Layer 6 of a small transformer language model trained on English Wikipedia (22 layers, counted from 0, width 64).
A neuron's activation on a vector x is SiLU(gate . x) times (in . x), where the dot is the dot product.

Input weights of the MLP neurons that the questions are about. A number n stands for n times 0.01.
n19 gate: -58 -17 -39 9 -12 -19 -5 -15 -68 34 11 30 1 4 0 -25 6 -15 -14 -22 36 -30 19 5 -33 -28 13 18 37 23 -43 15 -4 -24 -2 22 -24 -43 -2 -26 1 57 28 12 -9 8 10 13 -5 15 21 53 -48 36 11 17 7 -37 -1 19 -1 21 -22 16
n24 gate: -12 4 23 -11 -27 -15 7 11 3 35 16 -10 36 -33 11 -27 -34 44 -15 -6 22 0 1 -6 -12 39 18 13 4 -1 14 -19 3 53 1 -35 54 -7 -14 20 37 4 -19 -24 -38 6 -21 39 3 29 -27 34 14 2 -34 22 18 -9 35 -3 -20 26 -29 25
n26 gate: 16 -46 -49 -38 -2 -18 -38 1 16 -9 4 22 6 27 -14 15 -13 -14 2 -22 8 67 -25 -73 19 -31 -46 -13 11 -26 13 36 -31 -2 -27 11 -18 -10 -2 -12 -23 30 43 0 37 -11 15 3 -39 -12 9 42 3 -3 43 -23 3 -25 -6 -51 26 8 46 -4
n33 gate: -6 -7 -37 -52 23 7 -31 -36 -52 -4 -50 -37 -1 31 -37 12 -27 11 -26 -40 9 28 -5 58 21 -4 7 8 -3 29 2 0 14 -59 -17 29 -10 -18 35 49 -54 2 55 31 -17 -7 -6 -6 -29 5 -51 -16 -52 -33 -4 -35 -23 -4 2 -11 -13 14 -19 9
n50 gate: 41 37 -26 -42 23 6 -11 -38 -34 16 -13 -14 -10 -1 -29 -38 -3 -33 38 20 12 32 56 -16 18 9 -20 29 31 -40 -56 -10 -58 -9 -17 65 29 61 -10 30 15 11 -21 10 12 15 -11 27 -46 -3 -1 26 -70 -27 -55 44 27 -19 -40 73 2 -14 17 31
n81 gate: 17 33 -41 -27 -1 2 -21 -2 29 72 29 -13 7 17 -25 -12 -11 -64 5 -5 29 -9 -5 19 13 -9 -31 -9 5 1 -13 -8 -29 60 -30 -49 8 37 0 -8 8 -19 9 -18 -24 -20 24 -2 -21 -35 17 -7 31 -14 8 13 -11 -24 -19 15 16 -15 -28 16
n85 gate: 0 17 25 26 8 -55 7 -41 -16 -20 -3 35 19 -24 2 -6 -39 23 27 58 -16 0 -8 4 -18 -57 18 -9 -11 -8 -15 -39 40 32 12 20 39 -22 -4 8 -20 36 25 52 -9 -3 14 44 19 -34 5 21 -35 -26 42 17 -3 -22 29 4 22 -17 -20 -41
n94 gate: -32 16 -38 8 -10 -3 -2 0 -1 -11 -9 -14 -7 -24 -10 -24 -5 0 7 27 12 -21 -8 -32 -3 -23 -26 -27 -13 -10 16 12 -14 -23 19 40 36 19 7 46 -62 -31 15 41 25 11 37 1 17 -15 35 -27 -74 7 -46 -37 32 -20 9 5 24 -8 -12 -51
n101 gate: -32 0 -62 5 25 -33 -14 -37 -60 -17 8 7 9 6 28 10 26 7 11 -8 38 20 10 -9 -2 -16 32 48 -2 -19 -24 -15 -29 -6 -12 -3 -2 4 2 -10 -20 -32 21 -7 -23 10 -11 1 -21 -36 -20 -53 9 9 -13 -19 -49 -29 53 -3 23 -44 32 -36
n111 gate: -2 23 -9 -21 11 -13 16 -21 16 24 18 14 -15 -22 13 38 -6 12 1 5 28 18 -31 -21 -14 -23 4 22 -22 20 -9 -8 -1 3 33 3 10 -20 -54 9 37 6 9 5 25 10 59 -11 21 -33 -10 -16 12 9 -7 63 -2 -9 -16 -6 -10 -59 -24 7
n119 gate: 18 36 3 -44 -15 -3 -36 -9 35 36 12 -13 -3 13 -31 -59 -27 10 7 1 8 10 -24 47 2 36 -37 13 -26 7 -5 -10 41 8 20 -14 4 72 57 -6 -16 27 18 -21 3 10 29 2 -24 -17 72 -18 45 11 35 4 -19 46 29 30 10 22 -15 -8
n161 gate: -8 -6 4 -2 -8 39 -20 60 15 -2 -10 15 -55 4 -14 -17 26 -21 1 -4 4 -25 1 27 15 -56 18 29 42 16 -28 -3 -23 10 -5 -4 -14 -22 -28 0 -8 23 22 10 41 38 13 1 -6 -8 -18 3 41 -4 16 -12 -22 -18 14 -8 48 11 -18 -5
n184 gate: 3 -8 -56 -6 -6 51 31 -13 27 -64 6 -20 12 -29 20 -7 1 15 11 10 5 7 23 0 -21 -5 15 1 4 6 -57 3 -1 -16 -19 10 2 13 -87 -4 2 30 23 -11 8 11 -21 9 -3 27 38 1 -9 34 22 -14 -34 -10 20 -19 11 -35 -16 6
n186 gate: 26 9 -5 -32 25 31 8 -18 -23 28 -14 22 -7 59 -22 -14 -3 5 31 -6 -19 -2 47 5 -3 -2 -5 -5 -1 9 -3 -12 -2 -26 19 22 -63 -16 -19 25 0 15 8 15 1 -7 -30 -19 -37 17 12 25 -6 -15 8 -4 13 -28 -4 7 -13 33 -20 9
n203 gate: 39 -1 -16 -52 -12 10 -12 6 -13 29 11 -38 26 33 -35 -26 -45 -7 14 15 0 -2 -7 26 -27 29 -70 9 8 12 0 -24 -67 -14 7 54 -30 42 -29 11 -37 -5 -15 31 -31 -13 -16 -57 -17 11 -12 0 13 17 -59 9 -28 -33 -20 29 8 -8 3 -45
n258 gate: 6 13 -29 6 -22 10 -12 -3 8 -9 -16 -12 -41 57 24 -44 3 -31 2 31 -15 2 -25 11 -13 -24 -46 10 9 -21 -18 -18 -44 -53 24 56 -56 17 -44 -30 -21 -26 -17 6 8 -22 -1 -18 -18 30 15 4 -26 -21 21 -6 -19 0 -10 24 53 -10 -1 15
n290 gate: -30 -1 -12 12 -8 21 31 -16 1 -20 -4 -9 -10 19 -7 -1 -30 38 -17 2 5 -11 -7 0 -10 -43 4 -70 -23 42 7 -13 -6 -14 -7 5 -48 -15 14 19 -35 -14 12 -11 38 2 13 11 -12 1 -45 -25 5 -3 6 -12 -14 -21 33 25 6 21 52 11
n301 gate: 31 1 14 3 44 6 -57 -11 11 5 -29 27 -3 10 -64 -14 17 -8 -14 12 -62 -5 2 44 -8 21 -9 9 62 -52 22 26 -11 13 -57 20 0 21 -25 -28 -21 -7 -75 2 -25 28 0 26 71 10 1 31 -15 8 3 -65 2 29 8 -41 -32 -25 -15 -1
n311 gate: -25 18 -10 39 -14 10 10 6 -10 -21 -8 26 -15 -12 -3 13 -22 7 41 -1 53 38 -64 -18 -2 10 -24 -29 -19 -4 25 12 -1 -26 -7 -14 -14 -41 29 23 -13 -6 21 4 57 32 -14 9 -46 -2 -19 -9 -20 -25 -3 5 -33 -9 1 22 41 31 14 2
n336 gate: -42 -14 -25 -17 -10 -8 13 57 -62 22 -20 -2 -3 -14 -22 15 -1 -25 -2 -9 -25 -19 -24 -12 -16 -12 27 -8 7 -9 -32 30 14 -11 -32 -66 27 12 33 12 -2 48 9 -3 7 -13 60 -33 -21 29 -9 5 -8 20 -34 -20 -60 5 6 12 -46 -16 7 34
n355 gate: -34 27 5 -26 -8 26 4 14 -22 26 25 -1 22 2 9 29 23 -1 16 35 16 -3 -63 -26 -23 25 2 3 -20 -1 -18 -24 -2 -18 -6 -11 -8 -27 4 -25 1 56 35 -46 -22 -33 -14 18 -1 42 4 -29 -16 11 42 4 -31 4 5 -8 5 -3 2 36
n365 gate: 22 -30 -30 -7 -1 -1 -14 23 27 -3 -18 -8 33 -2 -28 -15 -12 11 28 -9 -3 29 54 8 -20 65 19 2 30 12 0 -3 -29 -13 34 4 27 -1 49 -11 -27 8 -12 -28 -11 -14 -47 11 24 30 -27 -18 -1 24 -10 -13 0 7 25 33 -10 -9 20 -16
n372 gate: 26 30 63 -46 35 31 22 -10 16 11 -12 -2 13 35 -16 25 -34 -38 18 90 -16 -7 13 -47 -28 5 -97 -29 -11 13 -89 -60 -41 -27 -39 12 -24 34 -34 47 9 7 6 -49 -26 11 33 2 -48 26 1 -4 -33 -39 -12 -26 35 -15 9 -29 3 23 -17 -45
n19 in: -46 -25 -55 -10 -34 -22 -30 -2 -26 25 8 -18 -6 1 -15 -1 19 -37 -35 -38 15 19 24 -10 -17 39 11 -39 1 2 -40 29 -21 -19 41 46 -46 27 10 -15 2 27 31 -38 -3 -13 -4 -6 -22 33 12 18 -29 7 18 33 -13 -2 -7 12 33 2 -12 46
n24 in: -16 -9 7 2 -42 -29 -12 27 -3 41 8 6 30 -47 3 -4 -2 41 -9 16 16 41 -41 -5 -28 47 26 -13 -2 11 -14 11 9 47 1 -29 -8 13 -23 0 52 8 1 -31 -15 4 0 21 6 31 0 15 8 -8 -17 -7 9 -14 43 -4 20 46 -35 72
n26 in: 12 -23 -32 -31 -35 -52 -61 -1 -12 -38 35 43 44 2 -1 5 -8 23 -12 -7 24 58 17 -80 14 -11 -14 -23 40 -26 21 21 16 -7 -6 -5 -2 -12 27 15 -54 24 5 -1 -28 -30 1 -27 -34 -25 39 44 31 -27 24 -7 -22 3 1 -65 13 29 16 -25
n33 in: 42 12 -12 -24 4 -27 -54 -23 18 -22 -34 -5 9 -4 -22 -15 -56 23 16 -33 1 5 9 36 12 -17 -37 27 21 17 24 -12 9 -17 1 37 1 -17 10 34 -37 -34 22 4 2 -6 12 -30 -1 -12 -31 -15 -3 -2 -1 -40 24 -13 -2 4 6 0 -25 -45
n50 in: -32 -28 -15 -8 -8 -22 -2 -2 7 38 3 6 7 17 33 15 -1 11 -19 -24 23 2 -28 -4 39 23 15 6 -26 16 42 -12 43 1 -16 -34 -10 3 3 42 17 -31 -33 3 -28 -20 20 14 30 5 -29 -64 30 2 14 -12 29 -32 17 7 -22 -25 37 -45
n81 in: 15 14 -31 -27 7 -8 -7 -5 -30 66 18 7 -27 8 -19 -5 -13 -31 -29 -2 14 22 -2 35 14 -39 6 0 12 -2 -23 -16 -38 65 -17 -32 -4 9 5 20 -1 4 13 5 -12 -45 28 4 -8 -9 25 -2 30 -13 15 17 3 -21 -11 21 15 10 -23 13
n85 in: 29 23 1 -6 24 -64 -19 -14 27 -7 -38 -14 -12 -4 39 3 -23 3 46 12 -21 24 -14 -10 -21 -19 19 -27 -45 -7 14 -35 32 -13 -6 -2 9 43 10 6 36 31 21 -33 47 -35 -1 33 3 -59 10 -33 29 1 39 37 -2 2 -17 -17 -36 -34 0 31
n94 in: 30 21 17 -24 6 27 -12 26 29 19 -11 -11 -12 -17 -41 6 -25 -8 8 -15 24 0 -21 13 -24 -34 -11 -2 17 5 25 3 20 -22 29 10 34 39 10 32 -29 -54 -7 26 -6 15 23 1 29 13 -2 37 -8 -6 31 -69 34 14 -15 -12 36 -31 15 43
n101 in: -28 12 -42 14 16 -20 -8 -34 -22 23 18 -14 22 19 38 23 -9 42 -8 42 20 -19 11 -4 -8 -25 -13 27 4 39 -1 -15 -15 28 -15 24 7 -15 26 35 -39 16 -35 21 -7 33 -30 7 -11 9 11 -19 -32 3 -9 18 10 -17 20 -6 -28 -34 -1 -62
n111 in: -6 37 -24 10 20 -22 17 -35 19 20 26 32 -5 -24 12 28 -20 1 -17 17 14 8 -41 -25 -14 -18 1 9 -27 8 16 -9 -9 18 23 15 0 -13 -41 1 50 6 7 5 5 -18 50 -27 -3 -4 -24 -6 12 21 -21 50 16 10 -14 20 -39 -54 -8 21
n119 in: 7 35 -18 -27 -11 22 -17 1 18 51 19 -11 7 -13 -19 -66 -29 21 15 9 18 24 -42 21 -1 14 -2 4 -37 -3 2 -19 14 14 1 -26 -7 63 17 -5 -18 23 15 -29 10 23 28 -14 -6 10 57 -35 32 25 31 -2 -20 40 1 11 8 12 -20 -4
n161 in: -3 24 3 -17 5 28 -36 48 34 -6 -1 7 -30 -8 1 3 4 -15 2 -7 -3 -10 2 35 11 -43 12 32 32 -1 -28 13 -11 7 15 -26 -11 -15 -44 -19 1 27 19 3 47 3 12 14 22 -15 -6 -4 26 -7 10 1 -9 -3 18 -15 39 19 -25 -6
n184 in: 14 -28 -43 12 -24 78 -12 -15 24 -13 23 -9 29 -4 -28 4 28 2 -5 29 3 -1 41 -8 -28 -9 21 -6 6 17 -68 7 -12 -44 -28 15 12 -14 -5 12 -41 35 16 -38 -19 -4 -15 16 -1 68 19 -7 -30 14 5 -16 -22 7 16 12 13 -5 -16 31
n186 in: -5 -12 -10 3 20 -1 -9 -12 -27 0 -35 49 -32 36 -16 2 -3 13 16 -1 -6 -6 54 -5 -13 17 24 -19 7 3 20 -4 3 6 -10 17 -24 16 5 15 4 12 -51 20 -5 12 -36 -14 13 31 14 23 -21 -21 24 -19 -4 -26 35 -12 -6 57 -4 -19
n203 in: -2 -34 22 -39 20 -36 -6 -80 28 21 26 -31 25 45 15 18 -9 4 -25 9 -14 -38 9 -3 -26 -4 -25 44 -32 10 -23 28 -18 -27 23 -8 18 -14 -7 32 -13 46 8 35 -22 -26 -28 0 37 -3 42 7 -21 62 -68 -38 16 19 -30 -30 -21 -16 25 -42
n258 in: 12 35 4 -7 -18 -11 7 6 -6 -15 3 -1 -27 74 8 24 23 -10 -12 34 16 -20 -3 3 7 -4 -10 3 33 -12 -40 -17 -30 -40 44 41 -29 -17 -43 -26 -9 -30 42 -8 3 1 11 52 -10 19 38 -31 6 6 11 -59 -37 29 15 48 51 14 20 -13
n290 in: -26 8 -10 27 12 14 19 9 9 -19 -12 3 -17 -6 7 -20 -2 -2 -55 -49 -9 -22 -13 3 -15 -30 3 1 -8 -37 -24 22 -34 -21 -28 4 -7 -2 18 -7 -37 41 10 -31 6 -50 -42 14 -7 -23 -66 -16 -2 14 39 -9 -36 -54 19 -28 2 31 28 -10
n301 in: 11 19 32 -16 -16 -4 1 16 -34 -28 -36 25 -22 -27 -12 33 2 -14 -9 12 -44 -17 -12 27 -30 36 -21 22 45 -51 10 16 22 10 -33 -49 5 57 -33 -32 26 -13 -34 19 12 -10 14 6 2 2 49 31 -19 -28 11 -51 -33 -19 -3 -49 -26 -32 24 3
n311 in: -22 17 -1 26 -9 2 11 11 -26 1 0 2 -28 -8 2 17 -47 33 8 9 31 20 -64 -16 1 28 -32 -18 -13 0 29 15 -33 -3 -22 -14 -26 -8 11 -11 -11 -25 30 2 38 47 -4 26 -34 -21 -51 -15 10 14 -2 10 -40 10 -38 -23 15 7 16 32
n336 in: -10 5 0 -8 35 24 -15 -13 19 -10 -51 25 -23 13 4 -5 14 5 -58 -13 35 5 -28 2 -16 11 71 -1 26 -4 -9 -1 -26 -20 -16 15 44 -22 27 -4 -7 -13 3 11 8 -11 -1 16 29 -16 -6 -7 45 -11 -4 -23 50 -22 33 4 -29 4 14 6
n355 in: -9 -6 -16 -9 -1 -10 9 -23 -11 -36 4 51 -13 -8 10 1 31 17 -38 9 16 -3 -22 -16 36 -11 18 24 10 6 -28 -11 16 19 -8 -43 12 12 13 -31 -3 31 -24 9 -4 -21 -5 9 19 17 -34 17 -5 3 13 -32 -1 5 32 -20 10 14 -27 0
n365 in: 31 18 -13 -9 12 9 28 -11 10 -14 -46 -18 20 -4 -21 12 -27 -34 18 4 2 -23 -55 4 -18 26 -5 4 -22 -24 -15 -11 -19 -20 -5 -3 29 -15 -17 35 22 -10 -21 21 26 -22 -8 -35 -28 40 6 0 -8 -7 -14 9 -62 -15 21 -6 10 43 -29 13
n372 in: 33 6 34 -38 26 -7 -11 -24 15 21 -45 4 30 7 -38 -4 -60 -18 31 70 -11 6 0 -21 -38 -3 -29 -34 -24 -6 -52 -63 -75 -7 -4 17 -1 33 -16 75 -2 7 -22 -9 -14 11 13 9 -37 34 -10 -17 -50 -26 -5 -22 37 -4 20 -17 19 14 -7 -38

Each question shows a token from some text and the vector x that enters the MLP there. A number n stands for n times 0.015.

"- ": 10 13 3 21 3 3 -16 3 10 1 33 5 10 -4 13 -5 3 6 -9 15 -9 -30 -3 9 12 -8 -3 -1 7 -4 -15 -12 9 -7 -9 -6 -23 14 -9 6 -64 -17 -7 15 15 -11 -11 -10 -25 -6 0 -5 5 -23 -2 -6 -14 -1 -12 14 -12 -8 13 27
The neuron with the highest activation: n258

"were ": 21 -15 5 2 -15 -8 -14 -1 1 -33 15 7 8 -8 11 44 6 4 1 -9 -8 12 4 -2 14 7 58 3 -29 -14 -21 -3 0 -3 -3 1 -6 -1 -6 -13 -40 -36 1 4 9 -7 -11 -1 -35 9 -13 -6 17 1 -44 19 -4 -29 -22 8 12 -19 0 9
The two highest activations, in order: n119, n372

"which ": 26 14 22 7 -2 -4 -34 -3 -3 -10 42 9 7 -3 -3 10 -2 -4 8 -5 48 1 7 -23 -6 -1 42 -5 0 -4 -11 18 20 23 17 -11 3 12 -8 6 -38 4 -13 1 -12 -2 -4 -27 -7 2 23 6 27 -13 -9 16 -2 -14 -11 18 10 20 14 11
The neuron with the highest activation: n81

"es ": 36 30 22 30 7 7 -20 -8 -7 1 -8 0 -1 -14 -9 -10 14 10 -13 18 -7 -5 14 -13 -34 -13 -1 4 -6 5 4 11 -25 19 6 -13 -7 -9 6 -28 -51 -10 -4 5 -16 -11 6 8 2 -3 -11 -24 10 -11 16 1 5 6 -21 -12 27 6 -20 3
The neuron with the highest activation: n50

"Best ": 21 -3 13 -5 -15 -1 -28 -4 14 0 -1 -6 -22 0 29 -24 3 2 0 25 13 8 7 13 -18 -10 52 16 -5 14 7 -9 23 8 16 -20 3 29 9 10 -18 -14 -42 2 -6 -2 -14 19 -7 -1 6 -8 16 -3 -11 3 -24 -7 2 -25 5 19 -31 21
The most active neuron and its activation: n24, at about 0.62

"e ": 26 32 10 20 14 14 -27 1 4 2 -18 5 3 -5 7 -3 26 8 -13 10 -4 -11 15 12 -40 -4 -10 0 -17 14 -7 2 -14 13 7 -22 4 -9 -1 -38 -54 -2 -10 2 -13 -6 -13 5 -27 -15 0 -9 14 -11 28 -10 -4 -5 -22 -12 16 6 -13 10
The two highest activations, in order: n50, n161

"not ": -13 -12 11 -10 18 12 -46 1 -25 -7 45 27 11 10 -17 9 0 -14 -25 -2 -2 16 11 -10 -22 -8 69 -6 -11 -16 -39 4 6 -4 15 -14 9 -1 -9 -11 -16 -21 5 3 -3 -7 -5 -4 12 3 9 -14 5 -6 -25 11 -3 -26 -3 25 11 3 -9 22
The two highest activations, in order: n19, n336

"rown ": 25 4 11 31 10 1 -67 -5 6 -13 -27 -6 14 1 21 -20 13 7 2 24 4 4 15 10 -17 0 -2 -15 -2 15 6 -6 -9 -5 9 -18 -10 1 21 -26 -32 -21 -16 -2 -14 -17 -15 0 -7 3 -16 -15 8 -10 2 13 -9 -7 -33 5 -4 -6 -8 -5
The most active neuron and its activation: n111, at about 0.15

"The ": -10 2 9 -3 2 -5 6 1 6 3 7 -1 4 11 42 29 8 -8 -22 12 13 7 -6 -17 -1 8 12 12 10 7 -8 10 4 4 15 -25 9 10 -6 -6 -72 -12 -24 1 5 11 -15 -7 -18 2 6 6 18 -9 -15 -3 9 -21 -13 -14 -16 10 -12 10
Which three neurons fire most, strongest first? n101, n85, n119

"ann": 5 26 14 1 -11 2 10 -23 6 -26 38 -12 14 21 7 -4 26 3 10 -4 6 16 7 15 0 1 -6 22 -2 8 18 -22 -35 -8 12 17 -7 -3 28 6 39 -14 5 6 -21 1 -10 -9 15 4 15 -1 7 -10 19 -12 -1 -2 -24 -10 -12 8 -27 10
Which three neurons fire most, strongest first? n290, n258, n161

"his ": -12 18 3 12 8 16 -30 3 -11 -4 -1 5 -5 2 2 24 3 5 0 33 4 27 7 -31 10 -3 21 12 7 10 -23 20 14 5 6 -13 -6 6 -10 -6 -31 -17 -1 4 25 12 -6 21 -18 10 11 -14 26 -4 -4 23 1 -25 -22 -2 -8 15 -6 17
The neuron with the highest activation: n311

"S": -19 9 28 -1 -7 6 0 8 8 0 -10 -13 -4 -2 -11 0 9 -6 -16 -11 -13 -19 4 10 22 -3 21 -2 -12 -15 -16 0 -24 -15 39 -21 -14 8 1 -8 23 -6 -4 7 -11 -1 5 1 5 3 12 1 -2 -4 10 -26 10 -15 -54 -9 3 -5 -21 21
The two highest activations, in order: n101, n26

"the ": -7 -6 4 11 5 -1 -5 2 7 3 10 -7 4 10 36 23 2 -11 -22 7 19 7 -4 -16 4 3 -5 7 1 6 -15 16 -1 -4 16 -16 7 4 -8 3 -79 -12 -18 -2 13 11 -5 -11 -6 -2 8 -6 17 -6 -15 0 4 -12 -17 3 -15 13 -18 14
The neuron with the highest activation: n85

"several ": -29 -3 26 14 -22 -13 -3 9 -1 1 14 -16 1 -2 36 46 -10 0 6 19 -15 -3 14 -8 -16 11 60 -9 -12 4 -11 -4 2 -4 1 0 -3 17 -8 8 -44 -20 -9 -5 -18 5 -14 35 -34 10 7 -4 17 -4 -26 10 -4 -13 -17 17 -7 16 -17 11
The neuron with the highest activation: n24

"well ": 11 -9 3 20 13 11 -1 23 -11 -14 16 35 -9 10 -6 -19 8 -5 6 14 1 -18 11 -24 -12 -9 55 -5 -15 22 -16 -5 -5 -22 3 -12 -18 2 15 8 -12 -34 6 10 1 -25 -2 32 -10 1 8 6 9 -12 5 7 -16 -21 2 19 7 16 -14 17
The neuron with the highest activation: n186

"; ": 12 13 20 4 4 -1 -41 -34 3 -2 -9 3 12 1 8 -11 4 25 3 0 -14 -32 -14 1 3 2 19 -11 -3 -5 5 14 4 -2 5 -2 -4 4 -13 -4 -45 -5 -15 16 -10 1 -1 -17 -20 -5 8 -17 11 -13 -13 10 0 -5 -9 6 -2 -26 1 19
The neuron with the highest activation: n203

"D": -11 -5 19 -11 -1 -6 -17 -11 -5 -12 14 -3 -8 -8 -1 5 -4 -2 3 7 4 0 3 1 39 0 22 8 -2 -7 1 -4 -11 -5 32 1 -2 5 -4 -9 42 8 -22 -2 12 7 -8 -4 7 10 19 13 6 -8 7 -17 4 -7 -60 26 -9 9 -33 14
The neuron with the highest activation: n290

"ake ": 36 31 9 6 6 16 -56 16 4 -2 -7 5 12 12 12 10 18 2 -17 25 0 4 14 15 -54 -5 12 -1 -11 13 14 -2 -21 8 18 -10 1 -20 5 -29 -21 -4 1 -3 -18 -6 -8 12 -4 5 0 -2 22 -13 -4 -7 -5 -6 -33 -17 0 4 0 15
The most active neuron and its activation: n50, at about 0.19

"old ": -4 14 10 26 10 16 -19 -3 27 -13 -47 4 8 15 6 13 -2 -8 15 29 9 -30 3 -23 -12 1 -22 -9 -16 19 -7 5 -6 -1 13 1 4 8 5 9 -33 -6 -28 1 -12 0 -10 -22 -41 9 2 -4 2 8 8 3 -20 -18 -36 12 6 11 1 -2
The neuron with the highest activation: n372

"s ": 3 32 18 25 17 18 -23 -7 -4 2 12 -8 9 -11 -8 25 11 3 -5 18 -5 18 8 -23 -16 -11 -6 5 -1 7 -7 29 1 9 13 -21 5 -18 10 -18 -55 -11 4 4 9 0 3 4 -3 7 5 -3 6 -10 5 8 0 -15 -31 -13 14 8 -18 8
The neuron with the highest activation: n311

"an ": -15 12 5 13 5 10 -17 -3 0 -19 -37 9 7 21 17 1 20 17 -3 10 -5 24 4 10 -31 -1 -16 -6 -17 10 1 4 -11 9 5 -9 -31 2 1 11 -55 -14 0 7 8 14 1 18 -45 -7 0 -13 27 -5 1 2 -10 -4 -35 11 9 3 -3 20
The neuron with the highest activation: n311

"ance ": -2 13 16 6 21 -8 -54 -9 -13 -7 0 8 -5 0 25 -9 20 13 -10 22 -16 12 17 7 -28 -12 9 1 -8 -1 1 -12 -15 5 25 1 -9 -5 0 0 -40 -14 7 10 -20 -4 0 -22 -25 0 2 -17 9 -4 9 19 -10 0 -34 9 16 13 -9 1
The most active neuron and its activation: n258, at about 0.29

"that ": 28 26 14 15 -4 13 -30 -1 15 -1 49 22 7 -2 -4 0 4 -7 -12 4 17 3 -5 -6 -17 -3 45 -18 5 -1 -34 14 17 30 13 4 -7 16 -7 11 -31 -3 -18 -4 -5 4 -8 -35 -9 -1 10 -15 21 -2 -12 -2 6 -9 -30 16 17 20 14 17
The neuron with the highest activation: n81

"ing ": 42 12 19 5 18 -12 -47 10 0 2 10 13 4 -7 16 14 9 11 -9 17 2 -6 9 -3 -12 -8 5 -15 -27 14 2 0 2 24 18 -5 17 -4 18 2 -48 -14 -1 13 8 6 2 -21 -27 7 -10 -13 11 1 16 8 4 0 -41 23 4 5 -19 -4
The neuron with the highest activation: n301

"down ": -14 0 8 16 -2 -12 -31 -6 7 -13 -6 13 18 -30 34 -10 -5 3 -1 29 -32 5 22 -8 -8 -16 44 -12 1 -11 -6 -3 14 -18 19 2 22 -2 -1 8 -21 -20 -5 -3 -23 -11 -11 -29 -16 11 11 -14 13 -11 -19 12 -7 -12 -34 26 -6 -10 -18 6
The two highest activations, in order: n85, n311

"and ": -19 3 8 24 -33 -3 -22 -15 -2 -10 11 20 13 39 11 14 -2 2 -6 -18 12 -3 6 3 -14 -9 48 -2 -15 0 -11 16 -5 -8 -3 -9 -3 22 -5 11 -50 -11 3 15 2 1 -1 -2 -31 11 29 5 25 -17 -4 -1 -2 1 -23 0 -2 4 -12 10
The most active neuron and its activation: n19, at about 0.17

"an": -3 -22 19 14 21 12 13 -17 8 -9 25 12 15 -7 -5 -15 15 6 -16 0 -1 4 8 1 -5 6 23 7 -5 10 -10 -14 -60 -2 -3 6 -26 -2 -6 2 22 -12 -10 -3 4 6 -3 9 25 10 30 -1 7 -17 40 -10 -6 15 -36 18 -18 0 -22 9
The neuron with the highest activation: n184

"by ": -13 11 0 7 4 -27 -11 -14 10 -12 1 2 1 20 -17 17 16 6 -21 17 21 -18 8 -20 18 -14 16 -18 -17 0 -5 13 14 -7 -8 14 -3 3 0 -8 -39 -3 -8 10 -7 -4 -10 -11 -20 22 6 -26 30 -16 -26 11 1 -27 -17 -5 2 -1 9 13
The most active neuron and its activation: n101, at about 0.22

"joined ": 5 5 4 24 12 -1 1 -2 25 -5 5 12 7 -22 25 -12 8 18 5 18 -37 -1 1 -11 -1 -14 23 -18 -22 5 0 0 19 -3 2 5 20 3 7 -3 -39 -21 -20 9 1 -15 -13 -8 2 21 0 -17 10 5 -47 9 -8 -17 -41 33 13 -4 -13 1
The neuron with the highest activation: n19

"form": 35 -4 11 -6 5 -10 -17 -13 3 -6 1 -5 5 8 16 13 39 5 -10 -16 -6 8 -1 -13 4 -3 19 13 -12 1 10 -3 -35 -21 25 3 -9 -6 13 31 62 -6 -12 6 -19 6 2 -27 13 5 -2 -20 8 -2 8 -4 1 -25 -4 19 -1 2 -8 -2
Which three neurons fire most, strongest first? n111, n311, n119

"c": -14 -13 38 27 4 -4 20 -11 -7 -19 32 -27 27 1 -9 5 14 -13 6 -15 7 8 0 5 12 -10 -27 0 0 10 -5 -13 -29 12 21 -1 -13 2 0 13 19 16 -12 10 -24 13 -2 -6 -1 -14 9 -22 5 -3 8 -3 5 -10 -32 -5 14 -6 -13 7
The two highest activations, in order: n336, n203

"in ": 4 -2 5 -20 -13 -20 -7 -3 12 -19 -4 -14 -4 1 3 12 -5 -5 -22 26 -2 -6 8 -20 0 -14 22 -6 -5 9 -14 6 12 9 -19 -11 9 -5 11 15 -51 -11 4 15 -11 4 -20 -1 -3 13 20 -26 27 -18 -15 -4 9 5 -23 10 2 -7 -6 3
The neuron with the highest activation: n19

"il": 4 -6 28 16 -12 4 15 -7 27 -14 11 13 17 -2 0 -13 -1 -4 -13 3 21 -6 15 -13 -15 19 4 20 -25 -5 0 -11 -46 -17 4 -4 -8 1 13 7 34 2 -14 20 3 10 16 -3 32 3 12 -10 8 -11 34 -11 -13 7 -25 6 5 2 -17 3
The neuron with the highest activation: n33

"to ": -19 18 3 -6 10 -4 -31 -15 10 -4 12 3 5 -8 -9 17 8 6 -23 15 18 -1 9 6 11 -8 44 2 -27 14 -15 23 7 -1 -16 11 4 7 -6 4 -50 0 6 8 6 -4 7 -18 2 3 20 -9 15 -10 -42 -13 8 -19 -29 18 14 0 -13 20
The most active neuron and its activation: n94, at about 0.16

"k ": 13 18 17 22 6 13 -51 -6 0 -11 -1 -5 3 15 2 -2 18 2 1 24 1 -5 13 9 -42 -1 -3 -2 -16 23 20 4 -22 20 20 -17 13 -10 4 -26 -38 -8 -8 5 -6 -3 -12 -3 -23 -4 1 -1 10 -11 12 -9 -6 11 -42 -13 10 4 -11 -8
The most active neuron and its activation: n50, at about 0.22

"ob": 0 1 18 35 -23 -9 2 10 7 -14 13 -1 12 -1 13 -4 29 4 -23 -9 2 -2 17 -10 31 3 27 9 8 28 -5 0 -34 -5 6 0 8 28 21 20 37 24 -13 11 -3 -16 6 1 -4 1 16 -4 14 -15 26 3 -8 2 -12 -17 -3 -7 -22 -4
The two highest activations, in order: n33, n311

"0 ": 12 17 25 1 -25 -11 -34 4 -13 -17 -30 -2 -3 14 10 15 -15 12 3 12 1 2 5 9 8 -12 -3 -29 -8 11 -27 12 17 18 -14 -21 -6 -5 -2 11 -33 -12 -16 12 6 0 -7 3 -32 -24 9 -10 7 5 20 1 -24 -13 -20 36 0 -20 -17 -12
The neuron with the highest activation: n85

"then ": 6 6 -5 31 5 -4 -40 8 -15 -13 1 19 5 -5 -6 16 -15 10 -8 -18 2 5 9 -4 -16 -1 34 6 -9 -3 -18 18 2 -5 13 -14 2 19 -2 1 -32 -16 -10 -3 -3 -10 2 -10 -23 8 11 -20 20 -21 -14 3 4 -44 -24 13 -9 12 -27 -1
The most active neuron and its activation: n336, at about 0.12

"u ": 32 13 4 22 8 14 -44 5 10 -21 -12 -3 -9 24 0 2 1 5 -13 12 -12 -20 16 11 -47 -4 -7 7 -3 1 -4 15 -19 18 4 -39 -10 -13 0 -18 -36 -6 -4 9 -21 7 -1 -2 -16 -7 -5 -16 2 -8 8 -12 -16 -1 -45 -8 1 0 -7 4
The neuron with the highest activation: n301